Layer 4 of a small transformer language model trained on English Wikipedia (10 layers, counted from 0, width 64).
A neuron's activation on a vector x is SiLU(gate . x) times (in . x), where the dot is the dot product.

Input weights of the MLP neurons that the questions are about. A number n stands for (n - 500) times 0.0022.
n2 gate: 502 558 578 240 458 484 182 808 590 361 364 485 537 609 445 560 440 569 336 596 227 553 509 663 300 501 533 473 601 416 525 453 290 616 535 565 553 711 393 366 605 524 470 581 348 479 483 446 429 393 376 420 624 735 503 387 556 170 468 569 651 475 419 435
n16 gate: 632 627 395 430 492 491 431 594 603 233 544 437 344 427 349 619 646 452 427 606 332 651 569 569 642 233 524 340 480 463 569 636 367 445 389 462 465 582 310 441 667 494 546 402 505 466 647 549 384 353 408 563 703 551 556 356 552 702 383 592 513 475 284 405
n20 gate: 565 384 355 617 474 278 351 647 498 739 695 375 442 350 450 706 339 392 527 424 575 463 554 393 719 445 671 499 462 304 640 348 522 405 513 250 602 526 311 365 575 450 487 471 562 649 443 348 645 446 415 403 597 493 400 233 568 483 418 423 428 454 442 611
n25 gate: 536 274 335 590 566 443 414 251 506 706 463 496 531 421 311 470 480 673 236 273 572 502 730 604 449 533 611 482 464 484 496 496 405 510 540 490 403 430 461 846 543 341 303 650 572 399 682 587 450 502 481 702 597 543 603 630 280 785 414 506 338 527 456 525
n62 gate: 500 427 472 634 524 261 497 336 414 460 695 540 453 517 536 613 564 486 627 582 486 501 583 298 741 491 330 536 573 700 453 315 499 424 251 578 494 600 605 190 388 490 400 561 416 329 489 562 648 424 604 401 517 436 284 513 368 499 347 343 663 314 607 536
n68 gate: 537 494 427 490 596 619 444 480 290 478 559 561 628 410 511 395 572 382 591 375 371 580 549 419 543 449 480 516 539 855 394 592 699 560 427 643 371 823 577 369 432 585 700 635 415 546 323 529 592 588 533 451 259 499 598 678 328 558 209 522 524 344 388 624
n71 gate: 455 436 224 382 617 313 556 364 473 506 344 237 537 608 413 452 385 651 607 502 580 270 620 400 773 501 590 393 413 506 396 353 446 313 343 659 738 303 552 806 456 284 392 489 359 412 519 565 491 670 615 522 660 422 509 298 304 639 762 326 547 534 476 492
n80 gate: 577 346 516 370 593 451 607 582 454 371 551 584 514 276 359 440 485 464 353 531 467 429 523 532 526 729 515 377 547 488 250 766 629 360 475 528 511 483 380 656 642 248 562 674 634 381 405 501 492 267 582 394 651 637 626 480 623 570 391 490 551 541 564 453
n85 gate: 464 486 730 458 528 715 457 523 266 331 356 432 293 462 489 438 504 400 652 228 767 557 658 546 534 257 667 343 405 414 377 436 402 473 446 421 558 654 794 264 309 548 309 286 666 494 741 439 437 533 597 764 661 632 437 520 388 495 468 430 514 466 486 487
n88 gate: 345 488 450 429 419 319 124 488 533 406 782 397 569 658 356 618 518 488 467 520 320 537 413 550 374 544 535 555 485 265 416 587 597 363 613 395 374 699 441 657 505 285 495 566 319 517 321 505 238 528 300 549 420 518 574 466 574 407 319 497 224 527 397 350
n99 gate: 560 357 317 623 516 545 513 502 420 585 414 395 408 497 245 363 406 131 462 401 371 585 677 349 534 453 595 565 258 374 521 396 491 520 562 718 559 531 430 434 494 611 483 365 533 286 300 454 482 497 582 473 306 383 329 530 505 628 631 362 507 544 411 445
n103 gate: 481 403 566 496 487 528 500 372 499 535 550 703 438 645 694 471 408 402 401 393 650 717 372 596 412 518 291 485 507 452 732 552 589 383 440 588 357 680 568 399 615 370 587 303 519 504 655 556 436 686 469 554 595 430 546 338 365 282 649 510 569 489 593 432
n104 gate: 564 468 319 597 478 526 337 464 223 341 389 573 499 405 451 479 628 290 489 552 537 494 601 585 568 506 714 523 407 507 464 621 569 575 352 568 528 560 386 447 529 455 647 732 376 537 543 563 342 547 503 475 454 535 426 517 386 580 597 318 575 561 280 455
n108 gate: 535 687 463 654 661 606 484 465 675 309 622 450 689 401 550 552 588 729 525 752 536 398 399 705 458 572 519 494 530 627 453 629 602 499 445 560 296 752 569 496 241 453 372 621 434 587 351 430 481 531 546 618 453 576 567 457 649 437 395 477 337 745 775 706
n111 gate: 540 426 439 432 359 501 609 547 329 494 588 638 660 492 583 453 735 483 273 503 353 671 558 548 600 640 403 356 487 576 555 493 689 623 473 392 553 607 446 608 386 499 479 675 510 368 409 386 358 453 413 353 711 463 334 450 443 493 504 604 521 465 558 345
n117 gate: 462 378 369 577 499 397 429 463 437 366 506 367 586 472 597 636 492 338 361 542 464 274 606 244 677 549 227 441 296 626 518 425 533 543 725 523 404 376 467 785 566 516 466 737 513 393 555 492 343 397 452 357 413 592 612 580 485 633 248 561 454 572 403 533
n119 gate: 475 484 254 478 650 598 664 725 369 382 249 495 668 478 282 615 752 146 639 316 561 479 632 522 506 373 576 561 557 482 510 514 396 592 493 470 271 662 708 470 453 630 659 555 504 684 569 517 405 606 512 496 464 592 533 505 477 496 518 557 434 456 414 449
n124 gate: 580 554 621 421 546 484 725 314 496 404 463 316 486 514 653 480 553 562 659 675 523 435 545 493 613 544 362 303 549 262 612 507 620 416 623 437 498 392 363 614 441 392 366 631 482 380 288 637 293 419 694 746 273 431 638 567 444 565 569 312 393 422 598 496
n125 gate: 446 465 555 334 446 547 764 703 439 516 420 607 443 557 421 293 692 557 627 454 672 637 412 651 512 308 591 538 582 308 657 548 507 537 373 721 648 511 617 492 556 601 497 583 344 618 421 465 623 217 810 367 334 721 483 418 598 422 366 439 409 514 227 535
n136 gate: 700 427 281 437 284 515 384 510 582 509 542 517 605 326 402 565 442 413 485 439 483 540 711 471 467 688 463 519 374 389 570 611 445 638 549 365 431 662 366 372 602 564 242 491 511 658 673 598 365 467 302 325 480 579 349 482 564 401 465 630 354 355 574 19
n148 gate: 640 492 478 638 555 468 509 580 572 416 668 664 427 533 488 376 590 537 492 615 562 662 547 619 527 597 414 547 481 631 363 404 536 540 382 683 456 486 438 407 430 601 598 589 257 550 376 647 621 359 585 535 636 435 424 784 688 466 351 552 756 526 427 466
n169 gate: 490 425 373 583 505 621 508 536 618 495 477 404 496 673 501 316 656 423 572 424 429 537 516 594 423 580 394 816 582 735 342 498 224 397 552 674 831 516 338 324 673 469 594 497 237 560 461 484 484 404 282 462 586 473 614 665 702 484 557 616 467 539 756 667
n173 gate: 409 550 420 579 788 642 463 539 668 600 413 472 675 473 303 513 309 483 492 522 411 491 408 640 465 534 552 594 343 810 452 473 437 497 385 714 435 544 505 485 612 551 277 500 633 407 471 520 513 427 567 467 506 661 620 477 533 544 639 510 689 565 509 489
n175 gate: 368 456 325 372 540 632 553 434 435 358 481 537 745 326 541 505 341 532 406 721 562 521 450 473 431 393 551 421 434 640 231 610 627 351 748 400 203 611 484 642 295 387 663 616 534 420 544 602 443 487 537 739 445 548 504 489 592 575 471 541 397 523 583 320
n178 gate: 598 508 697 485 667 542 215 496 613 354 546 481 563 568 437 473 428 467 762 610 329 634 644 476 504 365 354 632 596 457 350 325 542 388 396 481 500 420 580 253 440 478 527 460 555 421 378 608 636 496 604 613 462 580 351 459 473 435 553 586 530 419 658 539
n186 gate: 453 626 511 530 490 513 399 635 599 472 383 250 636 525 270 556 505 639 478 458 358 566 465 578 513 337 535 548 285 481 617 448 422 546 470 323 390 770 342 469 311 516 580 151 544 568 581 450 640 444 563 571 519 492 506 765 523 558 371 495 418 657 429 462
n2 in: 385 556 612 657 438 479 483 454 360 436 512 611 401 660 658 325 463 561 775 554 654 478 317 525 491 386 462 715 487 684 466 523 469 548 457 599 616 738 385 563 384 470 535 410 338 514 505 428 556 370 346 357 632 604 719 500 475 342 297 487 606 267 423 535
n16 in: 438 638 441 549 586 435 684 498 588 226 643 326 374 469 571 558 570 401 526 445 468 406 646 451 662 126 431 454 566 524 589 564 476 417 470 702 501 550 513 677 683 492 495 471 460 512 737 485 326 545 354 580 565 512 602 362 534 628 646 465 555 564 337 295
n20 in: 398 436 664 348 659 643 553 580 463 286 495 537 434 564 520 586 407 448 549 574 267 593 564 551 465 265 574 485 451 473 538 666 668 545 385 584 649 425 589 394 492 757 641 389 778 438 483 531 440 412 448 517 621 439 656 671 375 447 560 398 738 331 534 525
n25 in: 563 487 310 497 481 469 447 499 455 655 569 548 565 319 483 528 504 654 452 465 666 525 517 666 545 546 435 380 487 562 505 465 262 487 656 511 569 83 590 617 434 543 488 507 572 524 592 601 414 366 579 654 444 418 559 642 607 555 397 329 531 535 423 614
n62 in: 234 562 431 623 643 693 442 292 603 577 399 523 414 576 678 381 624 785 509 451 504 470 401 650 540 604 585 229 534 524 563 462 489 477 527 353 496 394 556 621 590 538 437 349 559 472 601 494 314 396 438 682 506 403 330 302 714 508 664 696 432 614 259 622
n68 in: 740 654 655 392 269 477 517 339 681 528 533 622 456 680 683 589 513 619 545 597 531 393 645 638 518 482 500 520 377 497 685 316 407 451 517 421 483 335 352 361 564 369 333 497 354 502 432 624 568 433 506 535 458 368 477 495 590 550 657 644 508 619 439 419
n71 in: 716 418 625 425 637 478 677 513 695 507 481 382 488 790 535 386 576 592 438 547 486 542 422 529 727 482 501 271 515 357 429 548 594 392 215 561 440 585 435 531 475 692 554 248 516 375 521 683 516 501 498 320 511 501 455 603 455 380 542 381 652 554 537 623
n80 in: 396 517 740 281 541 423 542 444 276 359 634 527 349 418 409 297 681 306 590 399 447 482 358 429 588 605 579 385 579 451 390 525 481 507 409 465 704 430 431 560 527 176 592 776 634 545 497 616 480 491 473 609 558 456 487 484 596 664 440 427 532 400 595 512
n85 in: 522 418 483 484 457 381 386 701 347 304 442 349 410 392 586 476 557 425 538 179 434 461 533 553 476 222 613 750 475 464 570 480 478 285 590 365 530 590 624 370 469 598 284 647 296 324 466 430 576 612 528 768 641 569 363 523 381 410 523 387 485 487 468 316
n88 in: 531 635 434 573 443 574 336 595 607 679 331 612 330 635 547 576 611 386 454 360 551 430 327 794 314 496 370 714 509 364 539 493 579 382 594 545 594 469 572 482 556 491 339 597 454 499 382 512 644 595 562 362 492 560 300 583 391 388 537 404 363 539 473 672
n99 in: 624 405 613 645 470 473 547 527 564 525 450 531 481 630 629 424 316 390 758 448 551 532 602 414 314 567 314 598 504 615 550 380 575 501 469 733 713 602 399 460 572 610 661 464 219 513 497 566 470 325 541 484 485 469 571 581 506 638 486 380 636 595 488 540
n103 in: 552 433 665 606 544 618 326 557 508 367 519 488 348 566 493 304 415 300 420 472 466 496 433 441 533 422 234 577 563 463 538 516 416 419 325 529 519 473 668 493 382 571 572 405 553 330 739 324 351 565 477 453 668 461 452 290 451 346 646 498 334 599 592 402
n104 in: 482 498 390 553 338 725 621 496 442 422 529 622 477 500 462 442 425 500 517 460 488 487 528 567 442 695 693 699 310 414 454 556 687 600 482 702 472 294 428 550 467 589 622 464 442 619 731 514 478 397 629 334 436 418 504 656 623 694 398 249 515 565 297 497
n108 in: 314 534 530 418 583 416 427 238 625 366 501 512 757 508 545 545 452 710 353 617 572 316 501 340 565 668 395 458 529 408 803 325 533 606 857 408 517 323 757 532 604 377 297 518 655 420 447 246 497 585 299 517 472 451 565 475 534 526 399 628 193 567 603 504
n111 in: 558 645 513 380 454 562 439 723 688 406 389 402 756 325 427 607 513 501 414 594 374 531 662 560 491 497 373 485 528 587 581 627 565 552 659 430 405 500 584 633 401 642 394 267 519 234 433 325 479 434 388 438 471 615 473 420 600 423 463 534 459 545 397 368
n117 in: 542 389 403 716 535 522 548 278 389 541 561 344 615 533 712 484 588 626 569 468 622 477 353 330 415 517 614 514 488 457 639 393 615 456 678 409 370 409 549 760 526 318 540 540 450 468 359 473 536 409 643 500 440 450 680 290 347 422 393 582 472 431 389 364
n119 in: 448 555 640 524 759 345 337 219 515 535 649 630 534 553 546 549 663 414 320 551 337 716 516 636 635 452 603 200 236 456 443 476 703 432 413 328 410 691 399 301 546 422 532 549 566 490 318 809 446 369 687 554 542 454 375 611 416 517 260 423 514 604 474 594
n124 in: 528 590 570 498 347 605 425 437 590 559 544 661 461 702 688 620 410 555 502 527 423 472 632 423 424 570 585 491 729 353 577 441 380 511 493 521 474 570 532 521 551 384 566 635 685 456 469 597 671 434 491 504 543 586 356 373 435 497 672 470 657 528 586 547
n125 in: 538 389 345 370 701 277 653 350 599 524 511 535 482 465 564 604 327 502 264 555 418 319 612 426 611 237 594 559 245 513 406 619 483 548 568 720 273 698 269 702 248 367 492 563 307 635 408 498 603 848 535 638 513 488 485 508 202 566 645 530 545 399 484 576
n136 in: 589 431 398 283 560 257 396 501 338 581 689 486 576 394 692 363 318 344 410 322 304 333 603 240 622 384 511 468 411 383 602 725 320 531 512 520 633 442 419 525 450 162 579 663 446 720 876 383 535 445 574 495 353 759 398 287 447 426 506 369 295 519 375 471
n148 in: 533 652 729 645 446 267 495 399 450 407 299 424 682 475 517 180 402 494 504 393 460 372 635 562 311 468 413 447 438 523 583 432 281 356 551 626 414 272 703 487 526 524 398 629 462 586 717 293 336 500 308 575 499 283 500 638 375 431 652 510 550 463 495 375
n169 in: 467 684 643 706 571 772 471 498 465 402 307 648 452 575 441 512 531 549 374 671 377 502 640 726 516 218 493 492 559 529 796 571 257 466 519 353 437 546 542 484 387 445 266 379 618 507 386 338 346 489 457 536 572 515 560 432 376 450 561 420 672 526 555 344
n173 in: 525 633 391 474 520 379 493 443 437 673 456 526 462 631 537 440 629 504 424 398 595 469 474 343 501 420 541 410 466 465 273 511 451 382 563 440 602 659 546 451 631 485 567 548 476 405 556 735 538 414 280 370 384 516 545 631 537 604 469 384 608 720 644 634
n175 in: 548 641 590 779 456 702 604 465 441 622 440 560 657 265 351 487 528 403 544 508 528 390 743 592 400 656 523 407 495 506 504 536 639 417 415 491 455 376 706 523 436 525 487 633 848 547 555 399 301 308 482 507 365 436 316 588 587 354 578 598 336 619 573 417
n178 in: 333 587 367 752 453 335 627 582 395 653 509 433 527 427 375 478 666 409 441 463 378 539 498 392 495 507 578 518 441 640 341 393 581 329 409 521 666 592 431 392 640 444 412 596 624 309 430 382 602 477 499 646 582 558 266 384 444 582 532 271 359 580 530 436
n186 in: 415 778 623 566 436 738 486 216 781 504 649 298 570 441 350 437 534 587 464 502 283 503 574 461 421 696 394 450 427 498 451 530 367 485 462 472 573 495 542 465 406 439 553 412 557 411 459 529 565 373 499 463 373 465 503 511 372 427 361 498 480 648 444 343

Each question shows a token from some text and the vector x that enters the MLP there. A number n stands for (n - 500) times 0.0038.

" population": 445 776 668 531 248 304 561 300 484 575 319 724 644 293 321 662 469 471 320 516 281 466 378 471 362 368 645 521 342 407 475 706 566 544 374 414 497 214 471 471 505 420 781 345 497 503 502 264 383 531 595 727 496 463 566 619 509 527 483 527 489 363 638 566
Which three neurons fire most, strongest first? n175, n186, n71

"s": 616 747 634 553 222 305 557 313 757 401 366 747 612 338 521 539 329 410 441 398 596 372 504 408 391 428 583 675 530 551 546 639 466 565 307 321 398 347 542 503 608 555 706 360 496 524 339 425 520 562 446 537 380 662 712 459 478 664 628 492 621 545 626 617
The most active neuron and its activation: n62, at about 0.35

"ing": 454 720 492 623 633 316 510 226 561 364 360 828 346 283 532 568 330 658 602 363 467 370 497 543 320 454 476 640 682 474 505 479 632 428 523 347 557 260 476 644 675 579 606 277 378 608 542 468 438 556 571 470 494 507 509 505 508 621 446 259 672 450 610 655
The most active neuron and its activation: n25, at about 0.24

"fl": 292 565 560 559 166 470 636 243 593 590 421 623 548 341 591 654 429 427 436 486 391 553 691 573 408 206 549 724 453 668 354 612 606 565 535 289 515 365 636 664 639 441 687 575 662 591 509 683 616 637 658 476 486 570 594 459 519 346 546 733 618 392 629 527
The two highest activations, in order: n175, n71

"ations": 498 776 589 463 393 249 404 183 636 360 437 744 495 322 342 560 503 509 432 385 552 377 483 405 379 374 641 612 494 601 424 735 533 479 449 435 447 322 450 507 592 524 696 252 407 472 548 375 386 477 497 481 430 593 564 560 490 563 662 408 657 384 595 732
Which three neurons fire most, strongest first? n104, n117, n16

"ity": 511 807 602 627 423 274 436 207 639 388 475 705 488 305 320 581 496 503 460 442 582 430 476 342 391 389 618 582 438 588 466 640 617 540 379 357 389 230 257 491 522 606 619 293 475 551 488 174 388 512 455 573 429 644 586 561 455 654 543 406 609 368 576 612
The most active neuron and its activation: n104, at about 0.34

" prot": 273 408 419 375 252 248 492 375 523 417 438 617 470 373 691 631 417 522 372 334 352 529 451 320 388 395 586 570 407 680 406 588 613 651 441 267 592 336 569 404 502 570 250 446 541 383 421 455 546 545 656 279 366 571 576 428 599 433 569 699 677 455 564 518
The neuron with the highest activation: n111

"aria": 556 597 526 508 513 316 499 198 711 644 582 743 423 417 375 419 508 290 466 527 571 371 591 374 308 413 543 604 445 410 475 628 628 529 260 400 501 395 238 506 501 432 557 221 418 443 327 288 277 557 507 592 293 605 551 409 473 435 586 570 750 392 492 474
Which three neurons fire most, strongest first? n99, n85, n108

" s": 551 540 560 509 148 328 474 289 612 431 352 561 588 382 691 650 540 454 434 363 268 561 317 396 360 483 739 596 403 617 402 493 439 520 405 350 529 308 626 415 486 500 536 318 397 451 234 415 557 709 512 386 457 612 623 618 385 744 474 438 720 585 498 700
The neuron with the highest activation: n68

" along": 543 628 606 410 399 354 383 470 479 551 290 714 528 375 527 563 456 618 536 291 202 548 498 302 368 554 384 590 612 553 364 735 633 583 316 298 839 495 502 671 452 488 594 279 330 589 454 646 494 530 477 635 297 629 731 468 648 458 517 456 623 543 438 604
The most active neuron and its activation: n2, at about 0.59

"th": 499 694 470 604 403 346 427 451 665 517 361 712 291 441 644 475 401 513 328 456 344 484 554 288 439 266 402 579 473 586 385 527 589 395 439 254 652 353 497 568 668 550 636 403 574 384 352 304 392 767 598 488 502 667 712 539 466 523 775 482 522 410 439 517
The neuron with the highest activation: n103

" Gl": 396 412 490 437 531 370 480 363 666 481 467 736 477 397 556 465 451 300 526 438 237 588 571 81 343 447 717 563 523 502 364 540 400 516 407 373 712 365 585 718 605 495 294 265 568 536 311 513 634 561 525 408 359 547 609 546 524 305 656 619 632 344 478 601
The most active neuron and its activation: n104, at about 0.27

"om": 460 372 574 267 457 501 597 471 628 448 377 604 515 296 355 547 413 540 554 304 488 524 489 686 424 462 730 850 450 550 346 593 589 494 255 255 298 543 460 524 456 520 543 542 615 445 605 461 416 717 612 416 333 645 666 512 574 392 752 368 638 417 462 380
The neuron with the highest activation: n104

" No": 575 721 591 470 302 337 533 432 720 464 645 635 529 304 473 670 375 437 453 330 298 533 457 511 329 377 711 641 665 414 300 484 474 512 519 400 501 346 813 585 385 424 460 436 576 652 453 288 472 414 454 587 263 463 511 531 423 553 616 531 832 469 448 724
The two highest activations, in order: n71, n103

" of": 645 686 540 589 484 247 573 428 435 326 271 701 546 343 553 507 506 605 374 315 351 763 523 478 378 393 412 596 454 519 397 443 623 539 442 249 544 372 644 627 509 464 656 268 343 455 567 279 366 561 558 599 387 592 553 495 522 615 641 502 599 548 695 665
The neuron with the highest activation: n111

",": 659 725 754 604 437 218 538 383 458 330 319 719 463 450 562 497 468 605 323 417 508 495 473 322 327 342 564 632 531 447 377 652 461 498 513 299 577 378 453 614 539 462 427 260 310 406 496 589 417 609 533 538 356 643 608 615 526 640 532 537 516 451 523 534
The neuron with the highest activation: n62

" Kingdom": 560 616 594 614 340 270 580 226 540 354 405 767 450 416 340 412 437 523 470 467 544 447 518 262 322 471 557 495 606 465 516 600 634 534 371 378 449 381 230 475 558 476 511 147 484 330 395 288 355 423 521 644 346 495 543 581 432 557 711 525 753 387 554 604
The two highest activations, in order: n99, n88

"alk": 408 486 437 578 540 384 307 484 807 639 553 801 426 395 522 370 393 378 518 329 218 600 542 413 305 491 589 526 752 497 404 492 538 388 446 367 504 286 521 567 568 581 532 301 552 522 629 349 344 655 560 539 332 643 599 525 631 482 531 398 818 404 745 423
The neuron with the highest activation: n103

"1": 488 516 526 730 478 271 519 395 544 523 362 649 426 441 694 570 303 412 337 434 513 484 555 451 355 451 696 761 664 721 391 630 552 569 584 359 613 172 569 621 508 466 545 117 628 443 410 470 479 591 416 481 317 585 560 552 551 619 603 554 477 292 542 562
Which three neurons fire most, strongest first? n119, n25, n186

" gl": 399 444 573 426 381 320 402 323 573 509 497 674 495 332 575 499 546 380 549 400 236 572 559 98 358 384 612 559 377 623 481 596 415 537 463 313 563 289 619 667 624 498 412 296 385 528 260 616 625 555 580 313 356 647 638 480 521 442 518 643 654 314 431 611
The neuron with the highest activation: n117

"nam": 358 566 412 386 410 359 708 350 586 621 390 725 576 394 626 401 445 554 355 361 354 413 513 510 260 320 567 738 340 437 392 320 640 561 425 400 524 276 594 575 440 639 660 289 448 459 586 508 452 511 410 380 459 887 667 385 507 486 501 535 435 435 618 543
The neuron with the highest activation: n125

"adi": 456 650 632 349 427 372 542 311 707 515 479 831 613 399 453 509 591 343 564 431 563 423 589 346 231 446 592 562 372 433 381 589 596 477 341 325 579 309 440 575 587 528 510 244 350 476 465 275 384 416 396 587 414 686 670 358 641 412 470 545 695 268 462 544
The neuron with the highest activation: n2

" met": 669 670 481 214 350 292 393 383 616 484 392 687 524 403 472 667 551 603 431 332 302 670 459 287 308 361 590 609 461 667 538 569 567 537 334 465 725 388 603 537 476 551 517 388 577 459 342 408 604 584 547 489 471 595 706 341 511 727 482 593 642 527 575 640
The most active neuron and its activation: n175, at about 0.48

"5": 465 720 656 734 482 313 385 426 591 592 478 612 404 401 677 580 432 377 331 409 518 592 507 412 256 525 701 578 533 734 526 610 623 435 513 306 558 431 500 670 456 481 654 264 490 480 405 267 308 513 390 529 284 654 593 490 526 583 605 468 537 306 351 527
The neuron with the highest activation: n71

"ug": 440 620 542 453 554 443 400 334 747 475 491 674 506 509 685 415 355 268 515 530 329 410 473 364 240 472 559 553 417 284 471 692 648 387 225 352 554 253 265 664 637 513 429 263 398 526 315 323 520 632 491 685 400 536 495 519 607 700 675 411 686 493 493 489
The most active neuron and its activation: n99, at about 0.81

"per": 512 491 566 403 596 428 575 401 719 643 433 716 482 491 554 342 565 462 484 380 637 282 563 396 515 648 679 664 294 622 435 618 606 516 257 322 302 384 487 484 615 591 621 301 379 459 517 355 588 535 692 504 140 565 663 532 401 383 636 511 759 294 462 458
Which three neurons fire most, strongest first? n68, n125, n108

" were": 472 692 740 579 501 321 494 247 568 389 501 660 565 351 434 762 431 591 247 513 431 406 382 338 371 559 449 700 487 513 223 457 506 567 448 387 651 326 510 405 650 377 467 252 471 481 540 409 411 551 481 521 409 516 710 319 380 527 576 511 732 420 566 514
The neuron with the highest activation: n85

"el": 383 497 330 479 521 377 440 419 817 513 491 783 455 443 382 374 590 417 461 651 329 357 674 391 396 474 516 741 625 465 337 651 493 433 329 179 530 223 472 406 540 419 352 299 548 531 438 441 457 624 583 488 284 664 514 391 424 456 659 602 674 440 636 488
The most active neuron and its activation: n178, at about 0.57

" present": 439 436 507 327 440 285 476 398 520 536 219 687 578 326 327 544 463 454 335 408 346 521 355 458 316 486 697 621 392 512 449 566 774 414 451 493 728 289 607 412 421 502 575 247 354 554 567 474 634 741 581 533 450 573 520 494 630 535 576 599 552 365 570 440
The neuron with the highest activation: n16

" Jew": 507 598 585 337 365 260 420 442 523 581 423 715 562 560 430 465 434 316 487 572 252 567 385 350 228 454 603 578 524 407 275 430 548 604 402 365 531 155 336 612 458 608 381 211 656 434 272 331 503 541 458 735 516 546 627 441 514 550 571 548 642 440 670 439
The neuron with the highest activation: n178

"ia": 554 648 636 491 536 352 576 220 677 540 500 726 409 433 399 433 519 388 465 496 565 293 435 356 271 333 470 608 491 440 460 517 575 463 241 446 461 263 327 543 380 584 606 206 469 424 287 332 192 473 512 509 351 581 580 430 492 469 544 430 756 466 571 617
The two highest activations, in order: n99, n85

"ic": 426 573 515 429 416 324 566 314 659 539 235 668 577 467 330 514 579 626 463 377 580 560 440 516 215 303 428 648 404 457 541 669 598 443 421 428 373 345 439 620 319 572 688 634 472 535 491 478 477 539 735 421 296 624 812 450 604 401 586 435 536 386 455 691
The neuron with the highest activation: n125

"f": 664 670 581 704 190 460 535 382 727 396 375 619 471 545 790 607 435 283 460 412 364 340 586 443 439 194 508 572 535 579 406 535 567 545 357 210 442 255 406 640 491 598 543 614 631 479 439 417 500 621 593 593 238 490 650 544 605 464 652 615 589 430 532 617
The most active neuron and its activation: n124, at about 1.1

" t": 523 586 588 608 295 343 522 319 697 478 479 613 655 393 602 616 477 491 559 337 257 614 311 325 397 322 719 628 396 560 485 638 492 535 469 329 656 340 526 639 545 514 533 415 468 439 280 390 555 689 436 326 357 762 724 497 523 701 437 505 641 470 381 591
The neuron with the highest activation: n103

" Ser": 442 454 520 247 316 351 499 347 615 514 391 678 456 481 489 601 605 391 552 516 294 531 470 305 282 419 645 584 519 432 317 572 510 826 257 323 588 136 437 543 561 528 363 255 458 548 406 463 506 448 422 427 335 709 520 445 337 442 609 573 558 523 424 564
The neuron with the highest activation: n136

" in": 588 756 601 574 459 297 648 372 439 392 298 699 645 299 550 632 514 667 335 378 457 546 488 362 372 559 435 540 551 507 377 530 692 592 484 228 668 409 513 606 415 537 530 236 318 450 439 288 346 609 544 401 370 580 438 555 502 544 584 561 739 502 580 567
The neuron with the highest activation: n111

"ch": 492 558 700 772 486 487 515 499 699 657 300 762 589 405 562 458 419 458 571 361 363 344 579 268 485 439 620 575 506 447 395 651 594 482 328 226 623 368 524 654 655 621 576 516 439 296 365 279 484 705 678 367 283 500 600 528 565 536 624 473 577 383 671 445
The neuron with the highest activation: n99

"ens": 361 685 549 362 372 361 361 282 635 570 376 802 549 461 580 611 286 514 471 380 404 298 527 593 435 408 671 605 691 668 492 544 485 512 236 244 311 411 332 557 619 595 562 303 404 501 473 553 515 641 548 580 242 548 633 520 511 545 666 431 637 638 589 555
The neuron with the highest activation: n173

"0": 514 721 570 630 429 258 374 388 605 538 427 616 338 452 673 608 517 398 329 469 442 594 373 514 253 531 652 642 439 689 465 716 579 418 544 247 584 365 400 560 522 475 619 280 507 461 337 350 377 645 387 568 398 602 578 551 542 676 671 515 484 346 500 481
The two highest activations, in order: n88, n71

" for": 558 802 601 446 422 258 604 291 484 304 345 645 520 324 617 588 424 663 465 394 314 634 453 381 402 371 362 607 464 599 344 578 653 607 432 286 576 443 509 530 391 435 492 200 431 490 417 468 432 620 552 644 293 470 544 410 462 603 541 514 655 402 539 627
The neuron with the highest activation: n68